Layer 2 of a small transformer language model trained on English Wikipedia (14 layers, counted from 0, width 96).
A neuron's activation on a vector x is SiLU(gate . x) times (in . x), where the dot is the dot product.

Input weights of the MLP neurons that the questions are about. A number n stands for n times 0.004.
n17 gate: 11 -44 -29 -66 62 24 43 6 32 -66 -32 -35 20 -30 8 -2 -15 -47 -46 -32 28 -48 26 -15 13 -20 1 12 -42 -33 0 32 -9 23 9 41 -16 -63 62 -17 27 54 -43 -25 21 -4 12 6 36 9 19 38 -12 1 19 1 0 -3 -59 -11 -13 71 9 0 41 -15 -6 16 -34 24 -17 -11 -4 -19 24 -19 -42 -19 4 67 60 -57 32 -77 -24 14 40 52 -1 -13 19 -45 18 -29 65 27
n28 gate: 12 12 -9 -12 35 -7 2 26 17 14 7 13 -21 10 -37 -21 39 -2 6 -50 7 -10 -30 22 -26 -2 -21 -2 27 -24 9 1 -4 12 2 -32 -8 -4 19 -28 -12 -18 55 3 5 -45 -34 -11 -19 -11 -32 11 18 -32 2 -15 43 12 40 17 -1 -40 -27 -28 11 0 42 -1 18 -22 15 62 7 -10 44 11 -20 23 -4 6 -13 -19 1 11 -47 -19 -1 -15 -9 12 17 22 26 -57 16 15
n31 gate: -53 -5 -45 -1 -46 10 8 -46 -2 -17 -4 -17 -66 12 -4 5 34 19 7 25 17 -1 52 -22 -9 18 -4 -58 7 -12 -10 -29 -13 -31 -31 43 -5 -7 7 17 38 29 28 56 -5 26 -17 26 -30 -3 9 17 -34 5 -19 20 -33 -55 -23 -39 -12 -2 1 19 17 9 17 9 -16 -1 -1 -20 -24 -16 -31 18 2 30 -8 -9 12 20 23 6 21 5 10 -27 -17 54 37 10 5 17 14 8
n71 gate: 17 24 0 16 9 42 -36 29 -29 42 29 -26 -22 12 2 -21 -8 18 19 -35 23 -25 -68 -16 -1 -12 -15 3 -2 -36 -26 13 15 20 2 26 55 7 22 24 9 -4 -21 -54 33 -21 20 -34 38 -1 75 -2 -10 30 -9 47 -31 22 3 -18 -3 9 -42 0 13 -10 11 6 28 4 16 16 10 9 -36 -29 -37 -31 -12 48 -10 -16 -30 34 -39 -15 -14 40 -14 -6 42 39 14 -27 4 7
n96 gate: 27 11 12 15 -8 -9 -17 8 -8 9 -6 -85 22 8 12 13 -24 12 -32 -13 17 -10 11 -7 24 -46 -43 55 37 34 30 9 -31 4 -56 24 -11 32 -17 -7 -44 19 26 -2 9 -24 7 -32 16 -14 22 33 -9 -61 13 0 16 8 12 13 9 40 28 -15 -1 4 13 18 -3 28 -38 -17 20 30 6 -54 -21 39 -42 29 -30 23 6 -30 -8 2 12 -30 21 -7 23 -27 -34 -40 -4 73
n119 gate: -28 11 -2 52 50 85 15 0 10 -48 10 -24 9 25 14 13 1 -16 -17 5 13 19 11 -4 51 4 -39 30 -36 -45 8 -6 31 -13 28 26 -4 -24 30 -18 30 16 5 -10 -32 18 -21 35 -54 -19 -9 -30 32 13 -14 -31 6 -21 22 -32 18 -13 20 -11 27 -21 -4 13 -57 5 8 -70 17 -31 5 14 -16 -8 -47 -45 49 24 25 43 33 -44 -19 0 -16 -47 35 5 17 -3 37 -9
n125 gate: 28 58 -24 -2 -6 -1 -18 -7 -16 -35 24 -19 -2 6 61 -1 -32 -9 35 2 -7 18 11 20 -20 -16 19 23 -28 13 -42 2 -40 -17 5 7 -30 53 21 10 12 26 12 1 -2 -43 -40 -18 3 23 15 -8 -5 -14 -23 -1 45 -18 14 -18 -14 33 7 -18 2 24 -13 -45 -6 7 -19 -21 27 -66 -25 -25 -25 -19 -45 30 5 33 18 -28 27 -26 -3 -53 -10 -27 62 -18 15 21 -7 -29
n131 gate: 2 5 12 -1 -54 23 15 27 32 -5 34 -38 -6 -13 -23 -34 5 -1 8 48 37 16 17 9 -6 -5 -4 54 28 -33 -12 -5 -22 30 5 -13 -58 26 -7 -10 -22 -32 -2 -31 20 40 -16 30 -4 10 14 34 -2 17 14 3 24 -10 -50 14 -20 24 14 -48 -38 18 42 8 11 29 8 42 -1 -5 -9 -27 21 -1 44 8 -25 31 40 -31 -15 -13 -4 -38 -57 -44 2 -25 -20 4 3 34
n141 gate: -17 15 35 -16 28 -14 -25 30 12 20 28 -5 0 -16 15 23 -43 -23 -10 -76 34 -12 -19 17 22 -59 6 31 7 26 -33 44 -60 -66 -50 45 -49 -23 -9 -41 9 45 -26 -15 27 22 37 49 10 -38 -21 14 45 4 -5 21 -3 15 12 15 22 -21 51 39 -8 11 28 -35 20 53 -17 -10 -42 -12 1 32 -19 -11 40 16 -94 1 88 17 -27 -19 -22 -41 -49 -7 19 18 -53 -35 18 -11
n176 gate: 25 0 -9 23 -23 -8 40 -3 -31 -14 -7 37 -9 -18 -12 -24 -2 -24 1 14 -1 -22 -31 -3 10 33 10 65 25 -21 15 -46 3 36 -7 10 -6 -46 47 37 -10 -20 -34 -32 -2 70 25 -24 55 3 -2 2 17 -9 64 -41 18 50 -34 14 18 22 12 11 -6 32 46 11 23 -23 15 -1 -22 -6 11 -48 16 -6 41 -14 -2 -25 -11 -4 -35 33 42 11 -38 2 -7 9 -5 23 24 -14
n186 gate: -38 46 -22 -22 -12 22 16 9 -10 20 22 45 0 -6 5 -14 40 -12 1 56 25 -2 24 -5 12 0 19 -11 -8 7 -32 -24 10 -18 -16 18 -24 33 -6 9 -5 46 12 26 -37 26 11 27 -17 18 -10 4 -25 1 -20 47 5 2 11 -42 -5 39 18 9 -5 11 -23 22 -12 33 -5 22 4 22 -7 7 -43 29 -6 3 -6 8 6 34 -6 8 -16 12 -12 -6 -9 -7 8 -11 -1 7
n192 gate: -20 29 -16 -26 12 -10 -17 -52 16 32 30 28 26 40 -20 -36 27 11 -26 32 11 25 65 -6 54 -40 49 -42 -34 -4 51 20 9 -8 16 -7 20 -47 6 -11 31 -17 -3 -35 8 13 43 11 -6 17 -30 18 -47 22 -9 -37 18 -20 -40 28 -10 6 19 -27 -29 1 -36 7 16 25 -53 32 73 -1 -7 -27 7 11 12 12 -24 1 39 29 28 -15 -8 -39 -36 -35 5 -25 39 28 -21 -40
n195 gate: -43 4 36 -44 55 21 0 -43 9 -15 20 11 52 17 1 1 2 -27 40 35 -5 -21 22 25 23 -13 9 33 15 10 17 14 2 -26 49 -17 -27 26 24 -20 -5 17 46 -7 33 -14 4 2 23 8 -14 21 -32 33 -15 -21 6 8 0 -4 31 14 40 14 10 33 -13 9 -35 57 -18 34 -5 34 18 3 -42 -14 -28 -2 -46 54 -37 33 -16 -16 0 -43 14 10 23 9 -20 0 -7 18
n203 gate: -30 17 1 46 12 37 -22 24 15 14 24 13 -1 4 -2 -13 8 18 49 -8 3 1 0 11 -36 -8 64 -26 14 33 -28 -16 -23 -4 15 0 -27 -12 39 32 4 17 14 -20 -6 47 -8 -17 66 -7 -41 25 -9 23 69 17 -12 -43 -23 5 19 -26 34 -31 -10 0 -4 54 -54 6 -3 19 -39 -28 2 -25 -14 10 44 40 -3 -22 32 58 14 47 46 -12 -53 -35 26 -51 14 13 8 -12
n223 gate: -18 -23 -13 -26 -12 5 -1 2 36 19 -32 -26 -5 -50 -1 -52 -33 -12 0 -21 47 6 4 -24 -10 -30 -7 15 25 -19 45 25 19 13 27 -10 -6 -29 19 13 -42 -37 -7 -9 -10 21 19 -21 -26 33 14 -18 6 9 -49 7 -12 55 42 33 6 -40 14 -34 2 25 -26 3 5 -25 -11 -2 -50 15 -15 20 -60 27 -6 1 -8 -30 52 -2 -7 2 -31 -16 -39 -56 -17 24 -37 37 1 2
n228 gate: -11 7 11 15 36 13 24 -12 40 8 6 7 4 -1 11 -11 -11 33 1 -39 -30 23 6 -25 -14 21 -59 -19 9 9 7 25 25 -10 16 -6 11 -17 -1 4 -28 -48 -27 7 -13 -19 -20 -7 -24 3 -17 4 34 6 3 -15 6 -12 24 -20 -28 16 7 -18 11 4 -18 -20 20 19 -34 19 -15 -29 -20 -9 5 -2 25 -19 14 16 10 11 18 -19 -6 13 12 36 -9 24 3 -8 -1 -16
n248 gate: -53 -14 21 -51 14 44 -8 19 -32 -29 -18 -3 27 -17 -5 -41 -4 -15 23 -47 40 2 -48 7 33 -15 23 16 -7 -43 -33 48 -21 1 -18 -4 3 15 41 21 -13 -9 -25 -47 69 -9 68 -29 11 -33 16 -23 28 12 15 6 7 6 -1 21 -20 -9 -8 71 1 -20 8 19 -21 -51 9 -18 13 0 8 -20 -68 -28 25 39 1 4 40 14 -18 -5 17 2 21 -9 -46 39 -36 -64 32 6
n17 in: 6 19 0 -37 18 32 21 -31 -3 -25 -40 5 -31 -60 -3 -4 12 13 -27 2 4 -50 21 7 -24 -32 33 -53 31 -11 -8 23 9 -39 -20 26 -17 0 29 -16 -16 -14 -4 4 49 8 -37 9 4 39 -27 -28 -14 -16 -6 -54 -6 -6 -1 28 -16 -28 10 -50 28 36 -23 -55 -17 16 1 -15 8 54 28 -5 -23 -61 -20 56 -34 -25 -3 -54 10 13 1 6 15 -32 34 -10 -17 41 64 36
n28 in: 11 33 -23 4 29 -23 3 37 8 19 53 41 -31 4 -39 -32 71 -12 20 -50 -20 -23 8 3 -13 31 -14 6 -10 -38 51 12 -9 26 -4 -53 42 -11 23 -42 13 -6 27 -16 -57 -60 -38 -25 -14 -39 -59 14 -15 -58 -18 -23 31 -1 47 -5 13 -54 -2 6 -23 3 48 39 31 -34 -3 31 16 11 16 0 2 8 24 6 23 19 26 -2 -31 -2 -16 -8 3 -15 5 -14 38 -67 6 -9
n31 in: 16 -26 35 -11 -15 16 4 -9 -11 69 -16 -2 49 -4 52 17 -13 -21 57 -19 -31 -24 10 -10 -36 6 -32 -57 14 9 63 21 21 -47 -37 -22 -39 -31 -10 -15 -88 -14 48 12 -49 0 -6 45 -48 -4 -10 -20 -30 11 -15 53 27 40 37 -45 8 22 34 -51 34 -45 -7 -41 20 1 20 16 7 2 16 17 -47 63 -47 -35 -18 -3 23 -6 -12 -3 -7 13 49 28 -26 56 10 18 11 31
n71 in: 11 -54 9 -4 22 -7 -17 -22 3 6 8 5 21 8 -14 20 -7 0 -16 -36 11 -8 10 40 -22 48 12 -2 37 42 28 -44 16 12 -20 -33 -43 -28 -2 -43 -27 65 -9 41 2 4 36 20 -11 -33 -23 17 -31 -5 -10 7 0 4 -32 -45 9 9 7 8 -46 -13 1 17 2 30 -46 -18 9 15 -26 42 -12 28 47 -13 -72 12 11 -31 -32 5 6 -48 16 -40 -45 -18 5 -6 -62 16
n96 in: 9 -8 33 -4 15 21 -4 -23 -1 10 46 -30 19 43 -10 -16 15 44 38 0 -62 15 14 -8 10 -35 -20 24 -21 -8 43 -5 31 -25 5 -18 3 49 -21 -25 1 6 14 -5 -19 -8 46 32 -19 15 5 0 23 -7 9 -42 35 20 -2 1 -10 9 61 -5 -9 36 -1 5 31 1 -18 -36 -17 -23 -12 -36 34 39 -22 -1 40 5 12 31 37 7 -17 38 3 10 -1 -13 -14 59 -19 -13
n119 in: -21 46 -11 -54 18 -20 -23 -1 59 -12 54 17 -16 6 43 -12 14 -49 20 33 28 -18 3 -48 -37 11 14 5 18 28 11 1 19 -19 1 0 1 -92 21 -2 -22 20 5 3 -60 4 -8 31 -14 45 -33 23 18 3 -42 -32 51 -4 9 30 57 10 27 53 41 23 -76 -4 48 -34 -15 18 0 -58 1 18 -5 21 -12 -39 1 15 -2 17 26 -7 -11 -52 -8 8 5 -14 14 -7 -4 -85
n125 in: -16 29 10 61 -26 62 -1 10 14 51 -24 -15 -3 0 -26 -3 -4 -14 19 32 -2 2 -21 29 -12 -33 1 -39 -8 -17 32 10 -22 28 11 1 7 42 -6 44 49 19 6 -42 8 4 19 -30 -2 45 12 10 23 0 5 -23 -14 -2 -9 1 -12 7 -22 38 13 10 -33 36 -10 16 -2 19 4 -4 -25 -30 -8 -12 -45 0 -13 -22 -9 -7 14 -23 12 -30 -51 -44 -13 -14 38 -27 -7 -52
n131 in: 15 15 -30 0 6 26 -14 44 -40 10 23 -28 -6 -20 -14 16 28 23 10 15 -29 1 -23 19 -11 -1 -9 19 15 -12 -12 12 -19 31 -6 -29 -12 -4 15 -24 -6 -17 -23 10 12 12 7 -2 24 4 51 -7 7 26 34 35 6 -22 -33 -4 11 -7 -1 7 -29 32 4 1 35 2 11 3 -18 29 -15 -41 -14 -8 -11 -7 4 28 -18 -23 -43 -28 -31 16 22 -4 -9 -1 -39 23 -10 26
n141 in: -31 -30 -32 22 -30 12 -14 66 -3 14 -42 -10 -45 -12 -46 -12 7 -64 -19 -36 41 21 -21 -14 4 46 6 -30 25 17 -45 52 -10 28 -26 23 13 -35 -12 32 17 26 -39 10 -17 11 26 44 -17 37 -64 43 -22 43 19 38 4 -7 -33 -29 -6 -2 15 1 -31 42 18 8 -10 57 20 -35 18 -19 -2 -5 2 6 -27 -2 23 21 28 0 10 -22 -33 -31 -26 -11 -47 -8 -2 13 -27 -20
n176 in: 15 -11 12 87 -47 -10 37 34 0 -25 -25 -5 -35 -69 30 -37 6 -2 -28 42 -38 -6 11 12 4 8 8 58 -15 4 28 -26 2 -44 -7 25 2 -28 69 35 -21 7 -24 9 33 43 -2 -76 43 37 -18 -20 10 -1 -7 -18 0 48 -75 -9 -2 43 -25 13 -52 15 18 -2 -10 -4 -15 4 -18 8 -7 -29 -7 -32 -15 15 -3 0 -23 17 -25 34 12 9 -5 -4 -5 25 2 50 33 24
n186 in: -40 53 -43 4 13 40 -12 17 -33 11 13 38 -18 14 7 -6 36 7 17 43 2 -18 25 -23 18 16 -5 -31 -38 0 -17 -17 30 -18 -23 -2 -30 39 -19 -9 10 8 1 2 -45 33 -4 4 -15 -3 9 12 -27 -10 -7 22 30 16 29 -8 12 6 -3 -13 6 8 -17 4 -4 3 15 23 -22 9 -23 -4 -47 24 -1 17 -1 12 0 23 -17 6 -5 17 -2 -3 -8 4 0 -23 13 -1
n192 in: -1 20 -23 24 30 42 25 -17 35 -28 -52 -9 -46 -26 16 50 17 -23 -28 11 -14 2 3 -7 -14 19 5 15 19 30 -28 38 -58 -23 -12 4 -2 12 -6 -11 -22 -3 -58 46 -9 -22 -49 39 -26 -20 -9 -67 7 19 -8 -8 2 36 50 14 43 -51 -3 20 -33 -2 -16 -32 -10 -16 42 -29 -42 12 7 57 20 -2 22 -44 -15 -23 -16 -29 -56 23 46 -7 23 -26 -38 -11 -18 -28 55 19
n195 in: 10 53 -5 -9 58 -62 -8 -10 0 2 30 -45 11 -6 -3 48 2 -8 6 -8 -12 -18 2 19 -11 -24 -27 -11 -11 -10 -1 28 7 -42 0 -4 -43 41 -14 -54 21 -1 58 -19 0 -26 -21 10 -26 -18 -31 -7 -18 11 -5 -9 21 10 6 -31 43 13 9 -17 -43 15 -49 -32 -48 10 31 37 -6 37 2 34 28 1 -17 -39 -25 53 -28 -21 -9 -6 -4 -47 18 23 13 -22 5 -16 14 -29
n203 in: -17 -4 -22 22 20 -6 -53 54 45 -15 -2 -30 23 24 23 -32 13 25 20 -14 34 15 36 19 -26 13 49 -33 57 7 12 -1 -7 2 4 -37 11 50 25 -2 -48 0 -6 -7 -53 20 -58 14 20 -8 -15 -35 -27 7 15 -14 -44 -54 -19 -10 -15 -11 10 -8 15 1 6 11 -61 -7 1 -45 11 -26 11 -7 5 25 15 12 -2 34 -13 -18 -20 24 31 -36 -17 -42 -5 -15 4 50 -28 -16
n223 in: 0 -1 -33 -28 7 -4 25 -21 29 -17 -71 -27 -21 -48 -14 -44 -42 -39 -13 -7 33 1 -14 -14 15 -31 -35 -27 37 -40 38 37 12 2 23 -10 -14 -13 18 14 -51 -17 -9 -4 -3 23 14 23 -28 24 2 -2 17 10 -61 -12 -13 64 32 7 -12 -7 20 -3 17 2 -4 -17 6 10 5 -5 -37 1 -13 28 -39 37 -35 -39 -14 -27 15 4 38 -36 -49 -5 -25 -8 -28 11 -29 29 26 -2
n228 in: 13 15 -9 35 -26 -25 16 -42 -34 -15 20 -28 4 -10 -29 57 42 12 18 31 73 -24 8 -36 69 -11 -39 -19 -31 14 -43 -19 -56 -7 9 13 -20 -27 -1 -1 63 -15 -35 41 10 86 19 -35 4 -18 30 -22 -42 -21 40 -17 -45 -33 -34 -49 -18 -15 17 -15 -19 -35 16 24 -20 -8 0 -1 -22 4 -2 2 -20 55 52 -50 22 -24 -15 -11 -20 -11 7 7 3 31 -30 25 31 6 -22 -41
n248 in: 17 8 -21 -34 -11 -12 64 -40 -18 6 31 10 -4 -37 20 6 -3 21 18 20 -30 -7 -37 -14 -72 -34 17 2 64 -33 4 35 -27 -15 -44 -1 28 -43 10 28 -55 30 31 17 1 -19 36 -16 -26 30 4 29 20 -6 20 3 30 -10 39 2 6 60 -8 56 74 -31 12 36 23 -3 -9 44 -30 -43 -7 -13 -16 18 12 -2 -8 9 4 -5 -32 33 8 -14 -4 47 10 -17 -30 9 -27 -42

Each question shows a token from some text and the vector x that enters the MLP there. A number n stands for n times 0.039.

"God": 4 17 8 10 -8 22 6 -11 -16 19 10 -12 23 -16 1 15 6 8 -16 14 -21 13 -20 28 3 13 -1 -4 -3 -18 -25 0 -3 5 -2 14 38 14 -7 -14 -37 48 -13 -4 20 -6 -10 -8 5 -2 0 -23 -12 29 2 4 1 10 9 18 -5 3 1 11 -5 7 -11 35 5 3 22 27 27 11 13 -10 2 3 8 -10 5 2 -7 -8 6 0 -22 -33 -12 4 -57 1 17 14 -8 -12
Which neuron fires most, and how strongly? n248, at about 0.31

"Gib": 28 2 -13 6 -18 24 -23 1 1 -12 13 -5 -23 -10 -18 -10 -10 4 -4 -9 -10 -9 -16 30 -23 30 31 4 0 -1 -14 -9 -17 44 -18 16 22 20 -14 -8 -25 23 -31 6 4 2 -4 1 11 4 9 -4 -27 29 14 -6 6 19 -3 -5 -28 6 -6 2 -7 0 -17 22 8 -14 25 4 5 5 22 -2 4 10 -11 22 -9 27 -10 -14 -2 -26 -2 -15 13 14 -12 9 20 14 -58 4
Which neuron fires most, and how strongly? n71, at about 1.1

"Miy": 13 4 4 -3 -3 10 18 6 -4 27 -8 -4 -10 -13 -31 17 10 1 9 11 -27 -11 6 -11 4 12 -1 -8 6 -14 -16 0 -10 31 -3 2 15 17 -16 -5 -21 7 -5 -5 18 20 -1 -15 -9 -8 -10 0 -20 22 13 19 -17 44 9 -20 -30 -15 -19 4 -10 28 -16 11 -9 -2 22 14 -31 -9 23 -12 24 -5 -27 31 21 -8 -5 -4 3 -24 9 -6 -13 2 -7 0 -11 0 -13 -15
Which neuron fires most, and how strongly? n119, at about 0.42

"ude": 15 28 13 -3 3 26 27 5 -33 -31 14 -4 -12 -2 -3 31 25 -7 8 12 -15 -11 8 21 5 1 3 -9 -5 -11 -3 13 -2 -11 6 -4 13 24 1 -13 -25 17 0 -11 20 14 -21 -6 -8 4 2 4 -6 9 -4 -31 1 -27 8 0 -31 12 -7 22 -1 4 -3 17 14 14 20 11 7 5 -11 -36 -4 9 -10 -17 24 2 -22 13 24 -8 -13 -40 -3 3 -13 -3 19 9 -30 -5
Which neuron fires most, and how strongly? n125, at about 1.2

"====": 3 5 38 2 6 18 14 -20 2 15 12 -21 -8 -9 37 -17 -11 4 -17 11 15 -20 -10 -5 27 5 -7 -18 -4 -5 -12 -8 2 -12 9 2 37 -14 -11 -17 17 -5 -21 14 -5 2 -2 10 -11 17 -11 11 -20 6 1 -15 17 -19 10 -1 -6 -27 9 29 -6 1 -5 -12 26 -27 -10 -22 -2 -22 -2 -24 24 -33 2 0 -12 8 9 5 -10 4 22 -21 14 10 -14 4 19 6 -25 19
Which neuron lights up most? n192

"201": -6 -10 7 -13 -10 11 24 17 -5 -27 6 -1 -3 2 14 1 1 11 -1 1 -5 -30 7 -23 8 -11 20 -9 -4 -4 -26 12 10 4 -12 1 24 9 8 2 -36 -10 -7 -7 -2 21 13 2 -3 -2 -27 -6 -24 15 13 0 -14 2 35 -22 -22 -2 -10 28 -7 9 -5 14 3 -9 -46 -16 16 33 14 -22 -2 -14 -25 -50 -18 -4 9 -5 6 -18 0 2 4 15 25 3 23 3 34 -25
Which two neurons fire most, strongest first? n248, n119

"accid": 8 8 16 -4 -37 18 11 10 -22 -3 -2 -4 -12 -5 -5 7 -8 -20 1 -6 1 9 -4 -16 -4 12 -9 4 -3 -2 -14 4 -10 10 9 -7 6 11 3 -22 -63 24 -8 18 -10 21 12 -7 6 6 -6 -20 -12 17 -1 -19 -16 10 -7 -5 -23 -18 55 8 24 19 -25 -10 4 -3 22 15 -1 44 23 -1 7 -15 11 -14 32 -6 -25 -15 -1 -6 -22 -9 11 -2 25 -8 0 -11 -24 -6
Which neuron fires most, and how strongly? n223, at about 0.12

"===": 14 -4 44 -11 -2 15 18 -12 3 11 14 -14 -1 -17 10 -20 -19 5 -18 -1 26 -6 -19 8 26 16 -7 -3 0 -12 -13 -5 -6 -5 1 5 24 -2 -3 -18 15 -9 -16 25 -13 -2 -3 1 -1 17 -15 4 -18 9 0 -9 18 -31 10 6 1 -12 12 20 -8 14 -8 -6 14 -18 -13 -21 -5 -8 5 -14 16 -40 -15 -9 -31 10 4 -3 2 -3 26 -17 14 8 -30 -8 23 3 -35 9
Which neuron fires most, and how strongly? n186, at about 0.21

"od": 26 16 15 6 -5 10 6 14 1 -9 23 -21 -17 -17 -16 -3 -10 11 -16 2 -16 4 -5 16 1 12 14 -8 4 -20 -13 -14 -5 -1 -4 18 16 18 3 -12 -36 46 -2 11 14 7 5 6 -7 -1 24 8 -10 23 -23 -15 5 7 -6 6 -9 -5 6 13 9 24 -23 15 9 17 5 3 17 14 16 -34 17 9 -8 -14 51 12 -15 4 19 2 -1 -19 0 5 -23 13 4 8 -55 -21
Which neuron fires most, and how strongly? n125, at about 0.23

"us ": -12 9 -3 -1 17 5 16 8 -18 -10 6 -5 -12 -15 0 12 0 36 -15 -2 -10 10 15 -40 -2 38 -14 14 13 -26 -5 1 13 -22 -2 0 43 11 -9 6 -38 17 -18 -5 29 4 -3 0 4 10 5 -15 -9 -17 -5 -4 14 -7 15 1 -11 -6 25 10 15 12 2 -2 1 17 -79 -6 4 16 6 -6 12 14 2 -10 26 6 13 14 21 -9 5 -26 7 12 -32 3 13 17 4 -19
The three highest activations, in order: n96, n119, n228

"ail": 20 8 12 35 -3 31 -12 2 -7 11 7 14 -8 -14 -8 2 4 3 -9 5 -9 -1 3 25 18 11 21 1 3 -8 -6 -9 -9 -20 -6 19 7 16 1 -23 -39 6 -4 -1 4 23 -3 -4 -28 -14 -6 -14 -10 32 1 5 -7 2 12 5 -38 9 31 23 -16 -10 -5 24 -5 1 10 7 14 29 3 -27 8 9 -13 -3 37 7 -17 15 5 -13 -21 -9 21 9 -33 12 19 -5 -42 0
Which neuron lights up most? n186

"closest ": 12 15 1 -1 6 20 9 33 -24 -9 6 0 -16 -5 7 4 14 30 -4 -6 0 3 -15 -28 12 42 39 4 3 -4 26 -8 -23 -46 -10 4 21 -22 -5 8 -53 19 -26 -3 8 6 -3 -11 -8 0 7 -17 -29 -25 -9 8 -1 9 5 3 -18 -2 4 13 -2 -1 -5 -14 -12 -14 -51 14 -6 2 -12 -6 7 -2 -19 -14 4 6 -4 -6 11 -7 41 11 16 16 -12 4 -3 18 -27 3
The three highest activations, in order: n176, n195, n248

"ta ": 5 23 11 10 -1 2 26 13 -25 -33 0 -9 -1 -7 -6 5 0 39 -12 0 -9 32 8 -18 8 46 -1 -3 1 -22 -5 -6 -1 -23 4 1 38 19 -4 4 -22 -20 5 3 -3 14 -11 0 4 8 2 -15 -19 1 -7 -4 6 11 28 -16 -18 7 3 15 0 -3 -9 4 6 28 -84 7 -5 -3 8 -3 -7 10 -5 12 30 16 12 -4 26 0 -1 -13 -17 15 -13 11 8 12 -11 -22
Which neuron lights up most? n228

"in": 7 30 16 5 11 8 2 19 1 3 5 -13 -29 3 3 -12 -1 -8 15 20 -5 0 -8 27 2 6 22 -13 4 -12 -4 7 23 -24 -6 -6 39 -7 -5 -4 -43 28 -5 1 9 16 16 2 2 0 -14 -8 7 15 -13 -5 -19 4 1 -9 -9 0 -1 15 -11 4 -10 22 27 1 10 1 18 35 5 -47 6 4 -16 -20 43 -5 -17 17 10 -15 -10 -31 20 24 -24 19 17 8 -21 -1
Which two neurons fire most, strongest first? n17, n248

"Osaka ": 14 14 11 -9 -1 7 8 14 -6 -9 -8 -12 -22 -28 1 1 -2 17 -22 3 -12 10 9 -5 0 33 -13 -18 2 -21 -7 5 -31 6 -16 19 29 -9 8 5 -21 -11 -31 -12 0 5 18 -19 -18 3 -34 -10 -5 12 -10 -11 -8 4 -7 -10 -11 -21 -7 21 -2 18 -5 1 -5 25 -27 -12 -16 -24 3 -4 1 -3 6 11 -22 10 26 29 33 -32 -21 3 -8 4 -12 0 7 11 -16 7
The three highest activations, in order: n141, n223, n195

". ": -14 -9 16 -23 -4 20 9 5 2 -6 2 -8 -19 8 0 -9 20 10 -1 8 12 26 -17 -34 24 18 9 11 13 -29 -4 -8 -17 -35 -14 3 20 10 -6 2 -27 -7 -9 12 13 -14 11 -7 -13 7 4 16 -12 21 4 -9 8 6 22 -18 -21 -4 7 16 -3 13 6 -23 -13 -19 -43 -6 35 3 3 8 15 -21 -9 -11 0 8 -2 6 19 18 -7 -16 25 -24 -20 2 15 12 15 5
Which neuron lights up most? n192

"iti": -1 15 -2 4 18 6 9 23 -23 -5 -1 8 -40 -3 14 -15 13 13 -17 9 -7 19 4 13 2 2 24 -7 -10 -12 -18 -3 -9 -4 3 -1 -4 18 3 -25 -32 35 -6 21 13 -7 -11 4 -23 2 14 9 -16 50 4 -9 -7 36 4 -11 -11 -10 -22 2 4 19 -22 23 8 13 10 3 7 39 14 -13 4 1 6 -11 40 -2 -2 11 1 0 -27 -23 21 10 -16 -24 15 12 -6 24
Which neuron lights up most? n186

"ra": 12 29 6 7 -4 11 17 30 -22 -1 19 0 -45 -4 12 14 -5 16 -16 -3 -15 -14 -9 26 -23 3 1 4 -2 -3 -5 4 -2 -11 -1 6 12 9 11 2 -41 25 -3 11 15 5 3 -18 -11 21 13 -4 -13 15 -2 -16 -8 9 8 2 4 14 -21 18 -24 16 -12 7 6 22 -18 -8 17 -15 -4 -37 6 4 -14 -21 31 -16 -15 7 35 10 -21 -26 15 -4 -20 8 18 12 -31 -19
Which neuron fires most, and how strongly? n125, at about 1.2

"the ": 12 -1 13 -7 0 -2 -5 2 -26 15 5 -12 -2 -1 37 -15 1 11 -27 4 6 -17 -10 13 -4 76 16 12 9 -16 0 17 -17 -20 -7 1 30 3 -1 4 9 9 -6 1 21 -10 13 -9 -3 -11 5 -3 -20 -6 5 -10 14 -28 18 -3 -18 -3 -8 4 16 10 -19 -18 7 -4 -8 -15 -7 35 3 0 5 -9 -9 -32 6 0 21 4 16 3 -26 13 14 4 -5 10 12 -5 12 38
Which neuron fires most, and how strongly? n203, at about 0.18

"aki ": -3 -1 0 6 9 14 15 6 1 -9 -4 -13 -11 -23 -6 20 4 22 -15 -5 -3 4 33 -22 14 61 -8 1 11 -21 11 0 -5 0 -3 1 8 17 8 -2 -18 -5 -13 -13 13 23 22 -20 -13 16 -37 -11 -20 18 -23 -16 -5 18 7 -16 -11 -35 10 12 3 2 3 2 5 0 -8 -6 -14 -14 23 -23 -4 21 -8 14 12 -2 8 -3 22 -17 11 4 -1 22 -7 4 4 11 -6 8
The three highest activations, in order: n223, n228, n176

"minim": 9 5 7 13 -19 37 17 20 -16 -32 -2 -4 -40 -6 -10 14 24 -12 19 2 -6 -19 23 20 0 11 -7 -9 9 1 -5 11 9 25 -11 -15 -18 33 -6 -16 -25 8 -15 1 9 -7 10 13 -8 18 15 4 0 13 8 -11 -26 25 -22 18 -12 -9 -13 19 2 8 -8 -11 9 -13 8 6 -10 29 15 -27 17 -16 3 -17 38 -5 -35 2 12 -5 5 -26 3 2 5 12 14 12 -28 17
The three highest activations, in order: n131, n176, n119

"s ": 19 4 -1 -1 -2 3 10 -1 -1 0 16 -35 -18 8 2 -11 10 17 -8 18 -7 -17 1 -39 -2 55 18 -19 11 -15 8 10 -12 -8 1 14 8 -2 15 11 -14 21 -9 -6 11 -12 -3 -24 3 -22 4 -30 4 4 4 3 2 -11 11 4 -17 12 15 17 12 -1 7 -6 5 6 -16 -21 -5 16 11 -16 21 3 -14 -13 -2 13 12 2 29 17 -25 13 20 21 -36 14 2 12 25 -6
Which neuron lights up most? n31

", ": 23 19 2 11 5 -16 11 -4 -16 0 19 -25 -32 12 -8 -10 9 -8 -8 -4 21 -3 -12 -47 -27 33 19 2 4 -27 2 -10 1 -12 -7 -4 19 45 11 -9 -31 22 1 0 16 11 8 -6 4 -2 -13 -7 -21 1 9 4 5 -6 6 -7 -9 1 4 15 2 4 17 3 11 -9 -63 -2 9 14 9 4 9 -23 -10 12 5 -11 19 21 5 4 12 1 12 0 -23 14 33 0 -5 20
Which neuron fires most, and how strongly? n71, at about 0.28

"was ": 2 16 22 -6 18 14 18 -9 2 14 -6 -4 -6 -15 8 -11 -15 10 3 9 -5 13 19 -51 15 47 43 15 9 -9 6 12 -18 -10 -21 -13 31 14 -3 1 -14 6 14 -6 31 -8 12 0 14 19 -8 -15 -11 11 -16 -8 -6 7 5 -9 -6 -12 -8 -1 -11 4 6 -29 -7 -18 -35 -27 18 16 30 4 -4 -26 7 -24 2 -1 11 5 2 6 1 3 15 13 -30 9 5 4 -41 -17
Which two neurons fire most, strongest first? n192, n131